Layer 3 of a small transformer language model trained on English Wikipedia (13 layers, counted from 0, width 128).
A neuron's activation on a vector x is SiLU(gate . x) times (in . x), where the dot is the dot product.
The model reads these tokens: "have " "g" "aps " "in " "between " "of " "weeks " "and " "even " "months" "." "\n" "Ne" "hr" "u " "stated "

The vector x that enters this layer's MLP at each token. A number n stands for n times 0.0065.
0 "have ": 8 -35 365 -25 160 -104 -98 202 -198 26 -21 -78 -38 -98 52 82 -28 123 -66 53 -183 9 -42 -3 121 73 -106 -42 11 -19 -8 -99 -94 -42 9 -143 105 -30 -6 167 16 15 110 -100 35 -39 -116 -254 108 -43 -59 15 106 -80 237 -62 -42 28 122 245 0 -16 -89 -99 15 6 61 34 15 -113 -25 -139 -36 -74 4 28 149 -23 -5 145 -214 -45 48 23 154 -100 -59 -56 -107 39 -51 -137 140 -5 -164 109 94 1 49 -33 40 -69 -32 -78 122 98 3 -172 39 19 -1 79 -34 -101 -213 18 101 161 82 -28 -81 -60 -114 124 119 13 -65 51
1 "g": 203 -49 153 9 206 -113 -38 -25 -123 -220 -216 -16 -54 -103 139 -79 -89 48 -102 87 5 -65 -165 135 106 -36 -45 -104 186 -92 -38 -63 -233 49 -128 35 -74 -114 -92 111 -109 -182 -123 77 97 123 -130 -76 60 -72 -66 -61 31 39 31 -152 61 -24 139 243 -111 56 -42 45 160 142 58 -18 -20 -219 86 -183 -75 -112 150 -36 165 -5 144 44 21 -45 -68 13 -20 235 -94 -61 -80 13 174 -76 154 17 -17 -43 -57 -123 81 -161 -9 -43 47 -102 -62 -126 83 -162 -48 -74 21 -33 -19 -67 -82 8 -64 118 29 37 82 -108 5 -127 -39 109 53 119
2 "aps ": -153 -6 352 -64 20 -104 -154 25 -106 119 66 -121 -77 33 -90 121 -45 144 -8 -139 -124 -12 88 -15 103 -116 9 16 67 25 6 -152 -77 -6 42 74 78 -14 -9 149 -77 -21 95 14 221 32 -161 -108 255 51 -51 -90 19 -85 100 -172 -57 -23 96 155 -90 -19 14 -114 2 -31 -73 -105 2 -197 75 -259 -169 34 64 -21 297 -16 163 -6 -180 -128 14 -65 67 49 -69 11 24 79 -23 -112 144 43 28 155 48 -46 -56 -56 -16 -5 53 -128 166 113 38 -136 124 16 45 -96 -76 20 -18 82 210 16 -52 -149 9 -52 -55 -11 5 -35 -129 73
3 "in ": 23 -56 427 -85 31 -75 -75 84 -70 41 -68 -77 -123 24 -30 72 64 -47 -50 -63 -30 -26 -139 -139 60 104 -37 -103 67 -16 -198 6 9 -61 -37 -54 41 -52 -144 206 -24 52 9 -46 31 39 -122 -149 228 -48 -172 -76 87 -53 173 -89 -86 91 69 28 -121 -20 -107 121 183 42 -16 -125 86 -63 -70 -150 -112 57 69 -56 59 105 142 25 -150 3 -14 -57 -12 -128 9 -38 -99 122 -46 -134 65 80 -109 66 52 6 112 -211 -71 -9 -78 46 326 134 -91 -207 67 103 13 205 27 42 -45 111 78 28 62 -30 35 -66 -47 -9 -47 19 87 116
4 "between ": 74 -40 289 -11 -10 -18 -71 134 -116 -121 111 -126 -19 -42 46 30 70 -13 17 -35 -35 69 -108 -12 107 73 -16 -125 60 -75 -81 -37 90 -55 12 21 49 -91 -211 182 -6 53 198 -117 215 6 -98 -155 101 -97 7 -64 182 -56 149 -97 -158 55 21 118 -92 29 -56 -72 180 3 9 -53 87 -113 20 -132 -94 55 109 47 169 215 147 29 -45 75 31 -34 16 -121 -64 -128 -140 93 41 -184 -11 92 -61 32 11 -91 58 -73 5 65 -110 36 221 48 -15 -171 181 149 39 201 -160 16 -107 121 112 26 -53 -121 61 -72 -158 66 81 -17 -19 198
5 "of ": -53 -1 444 -14 95 -107 -9 74 -146 32 -91 -86 -37 -33 98 36 20 -25 8 -55 -14 30 -66 -92 35 104 20 -144 57 -49 -200 -104 -16 37 9 -39 106 -99 -80 165 -2 4 77 39 86 -38 -58 -165 124 -54 -9 -139 64 -112 255 -151 -103 87 119 76 -81 -58 -1 28 220 -39 -29 -21 145 -116 84 -130 -112 -61 -16 -50 -61 117 110 6 -109 -115 65 -27 54 -170 17 -40 -97 71 29 -60 23 23 -27 59 25 -42 173 -51 -11 45 -53 142 249 44 -39 -210 31 69 66 185 -98 66 -78 116 122 177 -68 -21 121 -60 -82 48 68 5 -22 249
6 "weeks ": -255 -69 212 47 0 -66 -71 167 -7 68 -107 -188 -70 -65 137 -24 65 -10 -78 -148 73 -20 -70 7 48 13 92 -27 74 -104 -54 -31 -118 5 -41 -71 57 -80 22 84 -25 -4 171 32 39 -44 -172 -166 243 -126 -84 -5 -47 -101 98 -150 -146 93 -80 57 15 -48 -52 19 84 27 56 -7 -28 -55 247 -74 -29 186 61 -27 130 3 154 24 -108 -34 -154 -19 69 103 -73 -174 -149 102 11 -120 122 51 -133 69 130 -20 11 -23 -83 98 -138 -26 103 67 11 -227 181 62 32 31 -142 97 -295 -69 182 14 -88 -40 -106 71 32 16 70 -29 75 101
7 "and ": -93 -51 476 52 158 -30 -17 85 -65 30 -211 -17 -67 -25 28 68 -89 -115 -109 -72 -76 17 -147 3 44 -12 12 -146 24 -147 -151 -65 9 24 -6 -54 25 -111 28 189 -91 36 29 7 -60 -54 -181 -148 147 -17 -11 -142 141 -58 132 -140 5 50 252 184 -128 -17 -102 80 163 -25 23 42 37 -51 86 -131 -4 11 -31 -99 131 79 76 -47 -259 -22 -2 47 20 -16 -19 -26 -21 51 54 -70 -36 31 -59 150 19 -115 93 -31 -61 12 -60 73 229 104 -12 -241 201 5 -44 30 -37 56 -127 50 105 61 95 -157 51 -69 22 7 109 -5 22 128
8 "even ": -92 -79 365 -114 105 -35 -85 84 -184 17 -62 -149 -194 56 -6 55 -65 28 -77 -137 -132 -58 -102 -36 28 -77 36 -165 -31 -125 31 -32 -43 114 105 -57 110 -125 103 95 -139 -19 107 -53 -73 -87 -111 -21 183 -1 -89 -90 20 -76 62 -119 75 -2 103 289 -90 -64 -137 35 0 76 -71 59 28 33 121 -134 -53 -37 82 -196 239 -37 117 -30 -83 -66 30 70 -22 22 -21 -2 -147 199 -111 -90 -10 165 -184 42 -65 21 158 -40 -15 -18 54 27 64 78 116 -166 237 -13 -93 34 -152 95 -94 45 156 101 -21 11 13 74 79 50 55 12 38 42
9 "months": -121 -56 -36 -40 16 -16 -120 131 -63 208 -83 -175 -89 147 21 -24 26 55 74 78 71 86 109 37 40 2 40 -10 98 -34 -21 113 -131 -52 -59 -149 77 -3 -69 33 -100 -104 -13 15 -27 -126 -107 -181 74 -67 76 -95 128 -16 71 -147 49 167 22 176 -5 80 -169 224 133 21 35 64 75 -81 71 -91 -151 174 33 -105 152 86 130 -72 -163 -146 -139 -12 61 114 23 -54 -226 142 -94 -81 64 -11 -146 261 38 -100 25 -79 -43 85 -169 -11 -147 -22 16 -73 246 41 -9 -13 29 104 -106 97 16 130 -1 49 -16 141 30 -118 129 -36 85 208
10 ".": -1 47 120 86 214 74 -154 131 -159 51 -284 2 -49 -28 57 13 -174 98 35 -15 -178 -23 89 -56 226 67 -47 -60 59 -71 -112 -35 -88 -71 101 -58 46 38 6 263 15 -118 16 121 -88 79 -130 -135 138 -81 18 -29 2 7 75 -38 -106 -62 67 121 -82 -6 -115 135 64 -144 77 101 13 -89 -46 -163 -113 -10 126 -80 194 166 15 -161 25 -14 -83 -109 -3 -64 -121 -109 -85 3 -23 -81 190 -130 -107 78 86 -118 8 37 10 43 79 -1 49 45 -146 -32 155 74 -167 -5 -80 18 -230 256 17 -17 100 -98 111 -68 10 -27 62 -2 92 69
11 "\n": -87 83 210 -7 185 -42 -83 77 -58 -21 -21 -54 -134 50 103 48 -110 56 -63 31 -181 33 41 -53 186 122 28 -20 31 -135 -116 -7 -111 -29 -65 -88 -159 -197 -22 63 -82 31 72 -45 74 79 -129 -136 1 -131 80 -11 75 29 103 -68 -10 106 -37 127 -297 -76 -80 56 72 -59 52 39 -2 -48 -36 -199 -131 127 65 82 88 94 -48 -54 -92 38 112 -55 -54 -74 -21 -71 -137 165 -92 -149 -11 -108 -99 131 31 -52 41 -44 -12 110 121 -2 341 12 -59 -174 206 31 -129 25 -68 -115 -107 194 193 108 190 7 42 -191 -48 -48 47 105 14 127
12 "Ne": -35 19 -43 -28 330 -1 12 -74 -51 -26 -316 -18 -83 6 54 -128 113 -9 49 67 77 -43 -61 53 60 12 186 -62 64 -19 39 -6 -149 4 8 -7 -52 -31 92 86 -38 39 27 -78 1 -57 -65 -73 131 67 -181 64 156 175 23 -135 30 -39 56 112 -11 139 28 -31 74 10 78 -256 161 -140 -8 -165 -126 5 125 -26 -226 234 -55 -17 -80 -24 31 -18 19 136 -86 -124 -123 84 20 -93 37 -37 -2 18 114 -101 272 -258 32 3 62 -139 13 -83 65 -28 -83 -40 -104 128 -176 -3 -47 135 92 86 142 -37 173 -135 -37 -19 58 -5 171 237
13 "hr": 16 -99 39 61 242 -161 -111 2 -148 -66 -196 -7 -18 -152 114 44 49 37 17 39 54 -14 -20 169 80 136 78 -167 93 -115 -2 -93 -80 -42 -59 40 -24 -173 -176 65 -32 -61 -234 104 -38 -31 23 -34 156 -143 -11 -9 -18 20 -49 -169 32 -178 18 -14 240 45 -150 90 67 -45 130 62 59 -345 104 -123 -106 115 257 42 115 -16 163 -80 -49 -177 -14 82 -46 21 -102 57 -190 128 -69 -56 21 -45 -41 204 -4 -47 -18 11 -7 5 96 -71 45 -83 6 -140 -94 11 -50 46 63 -39 88 -173 27 -13 114 -87 56 -14 85 -186 236 118 91 92
14 "u ": 18 -113 333 -48 184 -108 42 44 -185 -26 -78 -113 11 -88 85 51 34 12 25 80 -184 -9 -67 185 30 43 99 -41 106 -117 -35 -116 4 -4 -66 -134 -98 16 -11 116 -184 79 193 106 91 9 -59 11 172 -21 -48 -23 -61 3 94 -81 131 23 -64 0 61 4 -41 -75 176 39 40 -119 93 -175 -1 -111 6 173 133 -62 121 -52 -36 -21 -233 -128 -82 -78 -99 -18 -32 10 1 65 -81 -141 54 87 -72 -123 125 -88 -8 -6 3 12 89 -77 367 -22 81 -97 -38 -3 98 -15 -72 -10 -194 41 241 124 196 -114 72 7 56 -130 -9 68 7 118
15 "stated ": -97 48 120 -172 169 19 -58 78 -183 -23 -77 -78 -31 203 -89 -62 -6 -116 0 -44 -108 1 -76 0 89 -10 -59 2 57 -94 -165 -223 -62 55 24 -5 127 -38 -35 183 -43 -13 186 60 -152 -9 -155 -177 216 -160 -74 -5 75 -85 73 -54 -110 66 -57 232 -84 44 -114 -5 10 -39 10 -43 -22 -148 107 -41 -38 136 5 -9 151 62 -21 -65 -75 -42 -23 136 -66 -150 -38 -55 -75 125 93 -257 91 -78 -132 -25 130 -143 114 -17 6 36 -88 -33 255 51 -15 -206 76 103 49 -76 -122 78 -165 -127 130 102 139 -43 34 -15 -198 37 34 -136 4 23

Each question shows the input weights of one neuron of the MLP. A number n stands for n times 0.0019.

n2 gate: 78 -20 152 137 29 52 -116 -128 221 52 31 -46 98 93 20 161 -20 64 -73 -36 84 35 -80 9 56 46 109 -97 -36 32 0 -3 -122 83 107 -153 3 -123 -12 -15 -14 134 -138 6 95 93 -19 116 -106 45 75 -88 192 -135 -259 -97 -28 -120 -190 -101 -110 -87 -49 81 132 -38 55 -109 39 0 -155 -41 76 0 77 369 -22 73 -35 0 12 17 38 -152 -93 21 -11 -53 -106 -69 -79 -71 20 37 74 6 -135 18 118 -231 66 92 -113 93 171 -62 -26 -26 9 46 11 29 15 67 88 -73 -11 150 50 0 -98 72 -30 36 155 -51 -91 -61
n2 in: -79 124 -33 100 -93 -96 -33 -36 49 -50 12 27 -81 89 -15 49 154 -7 -29 127 41 2 -37 21 -43 29 -169 -60 19 -2 146 -23 -77 -25 72 75 -57 -46 -74 51 -63 76 -12 -153 118 -94 -62 -140 -44 19 -59 -42 -106 46 75 -76 52 -7 143 60 -17 183 -51 -130 -68 -181 32 -5 7 21 -14 -27 19 84 206 141 248 -79 -43 8 59 -64 -64 8 -120 -58 -2 -90 39 22 34 48 -167 -7 132 -46 20 30 50 5 -15 -5 -37 106 -3 103 5 -17 -114 113 58 95 192 147 65 -55 83 26 8 39 -111 5 -74 -71 -40 63 129 -14
On which three tokens does it fire most, strongest first? 4 "between ", 3 "in ", 13 "hr"

n182 gate: 64 -17 69 51 74 -79 -175 -105 26 -183 86 -51 86 55 0 69 90 -43 70 -77 122 -46 -23 -79 11 29 47 12 8 -102 89 71 43 167 -49 45 15 109 -223 112 265 206 -37 -147 155 45 70 119 -77 -28 47 88 -123 115 -101 -73 125 -42 8 20 130 20 -20 31 -85 -38 -52 72 -8 -84 -87 78 -45 75 -146 51 -48 128 -35 -71 24 -221 63 -45 118 -59 38 -11 -57 66 -51 -144 -112 26 240 216 141 86 -94 51 -109 -182 -130 34 100 112 14 89 111 23 -31 -106 55 29 189 -26 -51 42 -221 -51 23 3 129 -48 -44 14 17 -14
n182 in: -59 -24 15 -71 81 -125 33 41 5 -133 155 117 76 98 -16 -103 62 310 36 98 107 -174 117 53 51 110 -33 -80 91 -149 56 35 0 37 -5 73 36 66 72 -19 -18 21 129 42 -26 -18 -81 176 -8 -77 -122 104 3 -26 83 -57 3 5 13 -196 -31 -21 -123 88 -86 -189 -59 -5 -31 -108 -75 91 -124 11 92 31 -77 43 30 65 -11 -26 69 85 54 175 -141 -81 115 -161 139 -52 -90 52 79 8 -62 -41 -94 80 -108 -72 -122 -28 68 84 -151 66 31 -42 100 47 59 -27 -153 5 52 -72 84 -112 16 -129 55 87 -11 57 -71 -5
On which token does it fire most, and how strongly? 13 "hr", at about 0.53

n240 gate: -42 -85 50 -38 -127 -116 -6 -92 -35 -36 -92 205 -154 -101 32 -79 -72 14 -61 -14 3 -239 -19 35 -82 57 -103 106 -8 -52 117 50 -93 -54 -11 43 -51 124 90 92 -83 89 114 -82 157 93 -135 -61 -57 -130 -63 -99 152 -5 120 -104 100 92 95 -194 19 25 -27 -85 -47 -8 -25 142 3 53 82 11 61 -66 -38 110 21 -33 89 79 31 71 60 37 -74 -39 16 -10 92 5 112 -161 -147 -119 -143 -70 56 76 -145 14 -65 -273 -74 128 33 -36 41 16 137 19 -45 130 69 61 144 -58 -132 -26 72 -148 -95 -22 -28 -115 -41 48 -43 26
n240 in: -81 -87 -27 55 -136 -106 215 32 121 0 11 6 9 22 91 -61 74 -81 -73 -37 -281 -31 -190 -12 62 -28 -97 149 125 -90 131 -66 25 -164 -81 -182 -58 185 -81 72 -27 22 -189 -164 0 112 44 -66 -94 -30 99 -16 122 -120 44 -26 124 118 -22 -52 -16 3 -116 -42 93 -74 -56 0 5 -108 -77 -197 -33 -62 -53 33 -82 6 77 -101 -29 -50 42 0 -3 43 125 75 58 106 -16 -167 -17 -80 161 -80 111 60 -48 -58 -47 -154 -165 -54 -3 -40 -8 181 107 -17 -27 42 141 -82 -3 139 -58 0 -108 -30 -181 -33 78 -58 90 8 105 -8
On which token does it fire most, and how strongly? 3 "in ", at about 0.75

n213 gate: -163 23 96 133 77 -43 127 -33 115 -6 -17 -48 -15 3 -11 103 73 95 113 212 207 111 8 -27 -99 57 14 108 -152 104 11 38 55 -48 11 23 -131 -85 -66 94 -3 -74 29 126 48 134 219 224 37 -86 66 123 -31 -61 -129 -40 8 -44 -11 11 106 -52 28 -55 -6 123 156 100 -28 6 -70 104 -109 -86 11 -132 25 72 -137 -88 63 -60 74 50 64 -35 33 25 -3 -88 112 62 125 -164 3 -12 0 -209 -12 45 -88 81 158 -254 -123 73 -9 265 23 17 95 130 118 116 -160 29 28 -48 50 -31 -197 43 27 32 -41 28 -45 36
n213 in: 57 -159 -56 -19 56 48 130 33 55 22 31 43 95 39 -87 -22 117 -88 24 101 -10 -17 -108 108 123 -17 -123 90 -104 -74 54 -118 78 204 -132 -10 3 70 -118 -38 62 -46 -29 -41 39 -67 -43 22 -82 -74 -68 -89 -129 88 -69 57 -68 -26 -99 -74 33 44 116 24 45 -90 22 -15 136 71 -16 108 122 -2 7 94 178 -105 35 -98 -31 -107 2 -129 -48 22 -42 30 -65 75 41 12 87 215 58 63 115 183 -95 -25 65 -24 46 31 -12 62 20 -2 31 -92 67 -169 -30 57 -155 62 22 -18 150 -130 41 -46 15 -106 -76 -2 -14 47
On which token does it fire most? 5 "of "

n167 gate: 15 106 -5 34 -94 120 11 36 8 -19 13 -44 -19 72 29 16 36 240 38 -30 52 29 -78 -186 3 18 15 55 -3 -13 -39 -70 -16 -47 90 -16 99 -3 132 -22 -28 -60 121 113 24 -5 108 -13 10 -108 -46 75 128 98 10 -71 13 18 -99 133 64 -111 -65 60 27 -153 56 -224 -26 187 -50 29 -93 -111 141 75 26 -66 -158 144 102 -58 21 74 -10 -94 90 66 -8 -71 80 -57 129 55 -84 143 -177 -38 -153 -96 58 -23 -11 -221 3 -8 -87 -97 -44 16 41 110 122 327 -111 -3 -42 -74 35 -68 0 63 -98 8 -59 13 91 48
n167 in: 8 -37 66 -63 34 -85 -172 13 174 53 -115 60 -95 64 -42 3 57 -43 31 82 -69 87 26 117 189 -18 69 11 -136 -5 85 44 19 58 -40 10 63 21 5 11 -132 66 55 11 34 -18 74 -39 162 -124 -181 -200 -87 -168 -194 -22 38 89 20 -57 34 -13 183 -245 83 38 88 16 -41 14 -93 125 124 -45 -50 -18 -23 -114 67 -65 28 -18 -95 -14 46 30 -58 63 -50 13 -124 122 -84 -123 73 -22 22 14 -146 74 45 33 8 15 230 -144 40 -11 -8 100 90 55 -99 -21 23 40 0 52 -87 -172 40 -111 -222 -71 51 44 -97 28
On which token does it fire most? 15 "stated "

n75 gate: -27 -50 71 -234 25 35 -41 167 -46 172 66 6 48 -103 -165 12 97 -159 6 -99 3 19 -122 98 42 -132 -24 -10 -106 -37 -53 111 -47 -173 -53 70 3 -28 -37 16 -18 -55 -297 -9 -74 -88 217 61 -101 21 74 163 -9 70 -124 -52 6 9 81 21 -15 -227 15 -90 -85 95 -13 15 -12 -13 -255 -12 -79 181 83 -152 -142 -47 57 -58 246 19 -118 -183 -106 13 115 -95 -34 96 73 -46 49 77 -160 22 44 3 -104 35 -52 3 -56 236 22 152 -12 -130 67 -31 -27 -132 -41 153 49 117 -80 -36 -25 -116 -62 -161 -225 77 69 -202 -113 -65
n75 in: 69 -79 81 29 -42 117 -114 117 252 -32 0 143 -30 8 -3 -132 -36 69 -56 144 25 -124 -47 -86 -48 105 -38 -64 224 -37 -87 133 -13 -121 -114 221 -146 63 61 -81 -41 0 -11 -26 -124 -91 -5 -62 16 -15 -30 53 -92 124 -49 62 28 -51 -15 -219 132 -133 44 -43 -24 -175 59 61 -111 -179 -110 -90 -26 90 60 -190 -15 -13 89 -57 -25 -60 -164 145 -26 -24 -20 78 89 29 111 -86 5 -16 24 65 84 98 -8 -33 55 77 63 -10 30 103 34 -55 -164 39 100 21 72 19 -96 -46 -86 140 -11 -99 -3 16 47 0 24 -29 -5 -41
On which token does it fire most, and how strongly? 3 "in ", at about 0.34

n206 gate: -45 87 -10 82 -63 -88 75 -182 85 74 179 33 127 -3 -39 80 72 -73 141 -120 -21 215 56 102 39 79 151 52 120 -44 -186 -65 0 -46 10 43 -42 300 -104 106 -195 7 83 -129 -89 29 -118 33 171 45 163 -98 36 23 -120 31 -35 93 -199 42 -111 60 220 39 -47 -95 -27 -46 75 226 151 -94 97 170 26 -62 -162 271 102 69 173 -76 -146 31 -117 -159 60 131 66 142 205 -98 -53 102 30 0 54 253 -54 -86 86 81 -173 -104 -143 -20 50 66 10 -27 16 -145 117 -17 94 0 13 222 -78 -26 -179 -56 110 -17 -121 167 -3 61
n206 in: -24 -114 49 9 31 42 23 207 -96 51 -97 -169 -199 29 34 -114 -198 13 3 -20 157 -13 56 97 -89 -104 61 -7 -90 32 -63 88 -70 16 16 59 -86 -191 67 23 189 -75 9 -79 164 -15 53 -28 -84 -160 -91 -15 -148 -74 3 -56 61 -171 43 -179 77 -86 -19 -75 -3 145 -195 -76 -142 -150 12 99 133 105 69 84 129 -121 10 -78 231 50 -193 -82 -92 -132 84 -164 119 54 -155 -84 -268 106 -9 29 -19 33 -123 -72 -38 -92 70 -46 26 142 9 25 137 -63 -43 295 -198 80 -161 58 -84 105 -10 0 -98 -73 -148 -157 29 -72 91 -76
On which token does it fire most? 12 "Ne"

n63 gate: 193 -44 37 55 12 -8 -51 23 69 -124 37 41 -170 109 116 50 -9 130 -77 -27 61 -64 116 -313 -37 -105 -134 28 28 30 15 12 32 -185 -121 -35 15 -26 139 -39 -37 15 -15 94 61 -6 -33 -101 -12 -34 136 -98 120 -86 52 0 3 -34 -108 37 -66 145 -154 -73 95 -99 -15 -156 106 48 -75 -77 -6 -65 -23 55 -6 3 -30 24 -40 249 -35 -30 -66 117 -129 20 -9 -35 -78 -12 173 -44 58 -33 39 0 -156 -15 -44 -51 -50 -169 -60 75 -200 249 130 53 11 61 190 18 52 134 58 34 237 -52 -105 23 -226 36 -238 154 -160 -62
n63 in: -50 141 -26 46 145 79 53 55 128 -107 -65 99 22 134 8 -14 90 -199 -26 -101 -87 162 -78 80 81 75 165 211 44 -14 -81 -42 -133 -100 -5 -91 48 8 185 14 -53 94 -143 -16 51 -61 56 -40 67 8 70 -96 40 -3 37 30 -113 -5 -134 -129 37 -8 59 91 60 -94 109 5 0 167 13 -44 185 27 83 35 140 85 19 -78 0 3 -106 -31 -79 88 23 -114 24 -46 66 40 65 -97 40 136 -25 17 33 -189 46 129 98 42 91 -116 138 143 96 92 -92 -83 -14 123 93 25 -211 -68 152 62 -49 106 -45 129 44 -67 97 62
On which token does it fire most? 10 "."

n21 gate: 8 8 21 -55 -148 -96 -71 56 -84 56 -42 -54 99 -97 14 99 78 25 -24 48 -143 -8 49 58 -75 -36 51 -55 -5 186 -39 133 -69 -5 19 -136 129 -137 -61 105 51 104 -44 -39 52 11 82 81 -82 40 -119 -129 25 129 24 157 -19 53 -117 21 -14 -238 38 -68 109 107 -86 149 -65 -128 26 -8 54 -19 200 49 86 -50 -84 34 -23 165 -11 -60 -21 -163 168 177 36 -55 -40 97 -25 3 79 73 8 170 82 -66 38 37 -157 97 93 -110 -154 -107 -109 44 -54 57 -19 -47 -57 -140 -38 164 -194 -33 -173 77 -20 128 -123 120 95 53
n21 in: 24 -93 70 -92 -13 116 17 -29 -3 -219 141 188 -31 -150 59 -46 -29 -93 -71 -62 82 -19 129 -6 60 -86 -45 37 -18 -82 -90 -78 158 -14 125 83 -17 -59 8 -22 -80 46 146 -95 -78 106 71 -21 113 -13 99 70 -59 45 183 -132 10 -92 -18 -85 149 27 62 -76 -28 -216 -22 -76 24 -76 -49 33 -50 -55 -113 80 -8 3 -17 -31 -28 68 -38 -67 -58 -89 -39 70 -38 84 -32 165 230 32 -30 95 164 115 -47 -161 -70 -16 -71 -71 -39 158 -14 -108 -37 -81 71 -121 22 3 242 -88 21 14 103 24 -16 -193 14 -143 49 166 83 -60
On which three tokens does it fire most, strongest first? 3 "in ", 9 "months", 0 "have "

n236 gate: 18 53 -15 -45 -97 -110 144 -5 88 8 -3 -159 -104 -51 -68 -82 18 -82 28 -142 -58 11 -73 -179 156 -5 36 -67 8 -8 98 -52 -125 11 -27 63 91 136 5 92 62 55 3 84 -50 -13 -25 -10 -65 0 -119 -40 -29 103 52 133 82 15 -28 -70 168 -117 -39 -54 123 -13 5 158 13 60 77 -107 31 -130 16 57 3 48 -19 -153 85 -197 5 151 0 -110 76 -150 31 -84 -132 39 -47 -24 39 -5 94 54 148 -22 26 -90 -34 90 35 95 56 129 -31 -103 -232 60 91 -8 -80 -11 73 -229 -68 8 55 24 -85 215 -120 37 -201 -74
n236 in: -106 41 159 -77 -49 -21 37 13 16 -64 -56 19 85 -164 38 -66 -81 -102 45 -80 -103 -38 -98 -23 152 -162 51 -72 -37 58 -44 -14 111 41 -3 -81 32 41 86 -25 54 -153 -44 91 33 5 -23 -24 -19 -30 72 134 -132 -159 121 198 93 72 29 21 -11 83 -90 -24 -70 -17 206 -85 127 83 190 -86 -46 -6 -145 -35 51 166 -6 -43 66 -52 99 -63 -46 -126 -87 29 82 -170 199 -5 -104 -55 41 -153 -107 -201 39 94 25 11 -30 32 -144 169 14 -115 -76 88 105 109 58 106 -157 132 -54 86 -56 -101 8 -124 106 68 -36 22 117 61
Its two highest activations, in order, are on tokens 5 "of ", 13 "hr"

n155 gate: 11 -27 -322 24 -35 -56 -27 66 85 -18 140 -44 43 -60 -88 -47 -41 -80 -23 -174 -55 44 88 -59 52 18 52 165 42 -12 -166 64 -63 -33 39 -38 62 35 -24 -277 -156 188 -56 -98 -221 67 130 119 -29 84 28 -119 -74 75 119 -105 -34 -20 57 -95 -23 33 82 105 120 -6 -135 -127 14 -112 157 -66 32 36 -156 -64 87 155 -54 58 145 127 -24 153 14 -97 59 114 35 98 -67 -70 6 -53 135 9 39 -61 36 -28 -71 -49 68 202 -79 221 169 38 -58 100 92 123 -12 -156 108 157 79 86 -61 -59 77 -77 197 15 -105 -59 79 -17
n155 in: 117 125 -40 67 38 -57 -39 68 -6 200 120 -101 13 -109 -104 -99 -200 6 -3 145 63 166 158 -13 46 114 56 245 73 -177 -3 -82 26 80 87 16 -10 32 0 66 -169 35 -166 112 51 38 149 -69 19 109 -95 12 76 -6 -44 -15 -117 -176 124 0 72 157 168 76 185 10 -90 105 -128 -203 121 -35 212 125 -82 -75 97 61 -65 204 30 3 -42 232 268 -169 119 -21 54 16 53 3 25 -22 60 -98 150 -158 219 73 108 -28 -90 -37 -52 154 125 16 107 178 -69 105 35 -68 94 39 -69 -103 -42 -82 19 38 186 49 26 -171 -123 -3
On which token does it fire most? 11 "\n"

n97 gate: 7 -52 142 -60 44 -62 41 -2 -92 -24 23 -14 128 168 39 73 90 40 91 -46 -141 47 69 0 -61 -21 -20 -17 -58 -69 84 -14 -16 70 -71 129 -59 -119 -14 -46 -25 121 -2 -103 103 -85 129 94 32 -171 -54 47 -33 -32 -96 -79 -39 18 -95 59 140 -33 -16 -83 -90 -26 54 -134 -23 -33 -166 45 32 -68 107 67 -78 -127 -60 46 -115 -77 -66 -100 53 -62 13 -151 33 5 2 -53 -185 -42 -42 -46 -7 2 -53 95 -14 7 47 126 79 41 89 -16 -51 -49 144 35 -40 76 2 -38 7 46 38 -148 54 40 202 -63 95 -93 -93 9
n97 in: -45 -69 93 -11 115 79 -60 -59 -27 126 91 -8 134 237 87 130 19 219 59 94 92 28 -167 38 61 44 43 -148 11 28 77 -20 -117 -44 -111 191 -20 27 -64 -26 97 -91 -8 -130 91 206 155 49 11 38 -3 11 -74 0 -84 -26 29 59 -83 -84 103 -58 88 0 -34 -40 -42 50 114 -63 -63 114 143 106 16 0 -89 -47 102 -57 81 85 183 -43 92 85 24 -196 99 -58 -84 -100 182 38 93 -60 119 -37 -11 -164 -49 56 17 194 45 -37 -69 11 63 -55 65 -90 -268 -70 27 48 -41 49 -31 5 -99 28 123 148 -70 49 99 35
On which token does it fire most? 14 "u "

n263 gate: -140 108 -57 64 -5 -122 -64 41 -37 27 -41 109 122 111 45 -134 76 30 78 -11 0 -104 -114 88 -158 -83 70 -20 64 -5 -13 11 108 21 186 79 -20 40 -70 52 39 67 -48 -19 83 -45 23 -29 40 24 95 -110 -123 29 39 10 -127 80 -23 -102 -95 -24 32 43 -68 -8 163 -126 -18 122 -74 97 -97 105 144 -74 -50 -30 57 -28 -8 0 27 -120 3 82 -123 100 80 123 354 150 -32 -42 40 11 -85 28 71 145 -256 47 -161 16 102 47 -59 35 -87 -118 68 -11 92 41 79 60 -93 -92 36 -90 45 -59 109 -91 5 170 -32 80
n263 in: 146 -84 8 64 62 110 -47 26 244 -46 -91 27 -128 100 29 -156 177 -8 -31 61 -64 -8 -21 -222 -63 -131 8 -105 -59 -60 205 -17 41 51 76 120 42 -53 52 210 -24 -43 -11 -97 115 -61 108 124 101 -105 13 139 54 76 55 -53 180 -8 -102 -32 3 -11 -11 26 -120 -162 -95 116 -50 -38 130 16 47 24 0 27 142 -76 -69 147 8 35 -102 -112 173 -63 -77 -106 11 156 -92 -40 -118 24 -37 102 -17 -33 66 3 43 55 -65 -37 22 -6 43 -21 120 51 -53 -43 14 38 -8 -142 -69 20 -196 106 65 137 -120 -56 -76 -56 -77 23
On which token does it fire most? 14 "u "

n141 gate: 134 12 152 -126 -86 52 -42 122 28 -61 25 -211 -77 -70 -11 106 -59 78 -20 39 -140 -158 37 15 106 9 -103 -79 80 41 14 77 107 -46 23 3 78 114 96 33 56 -94 -144 32 -3 141 48 85 -151 -34 19 17 6 -73 -23 -46 -92 -42 -31 -96 -6 -98 -286 146 -199 47 -157 112 206 -3 19 20 87 107 -37 68 -171 -67 -76 15 -96 17 49 84 70 126 -36 28 20 109 121 -91 -118 -46 -29 74 41 -86 -224 -15 152 -160 66 -98 -3 148 -112 -132 176 -66 124 -71 26 -169 -88 91 122 9 100 51 72 -118 66 161 -12 77 0 36
n141 in: -90 -56 -56 -61 203 188 46 10 13 -27 -15 -10 -19 94 126 37 109 72 -5 85 -58 217 -134 50 92 -8 -123 22 -78 32 93 5 3 -79 -3 -123 89 -55 136 93 132 82 -141 -114 16 -68 17 -16 42 -54 123 -89 -143 -41 86 -37 -180 -205 69 36 47 93 160 -103 -19 -141 188 -167 -21 17 60 -32 104 -99 5 -175 -10 -32 0 -101 33 -132 -186 58 62 -84 58 79 90 69 -78 -5 -42 84 -74 -65 103 -74 -3 -97 -105 44 16 -16 -65 0 112 16 18 -24 -142 50 35 -81 109 3 -37 -28 98 -81 -87 96 22 22 59 -16 -45 99
Its two highest activations, in order, are on tokens 0 "have ", 10 "."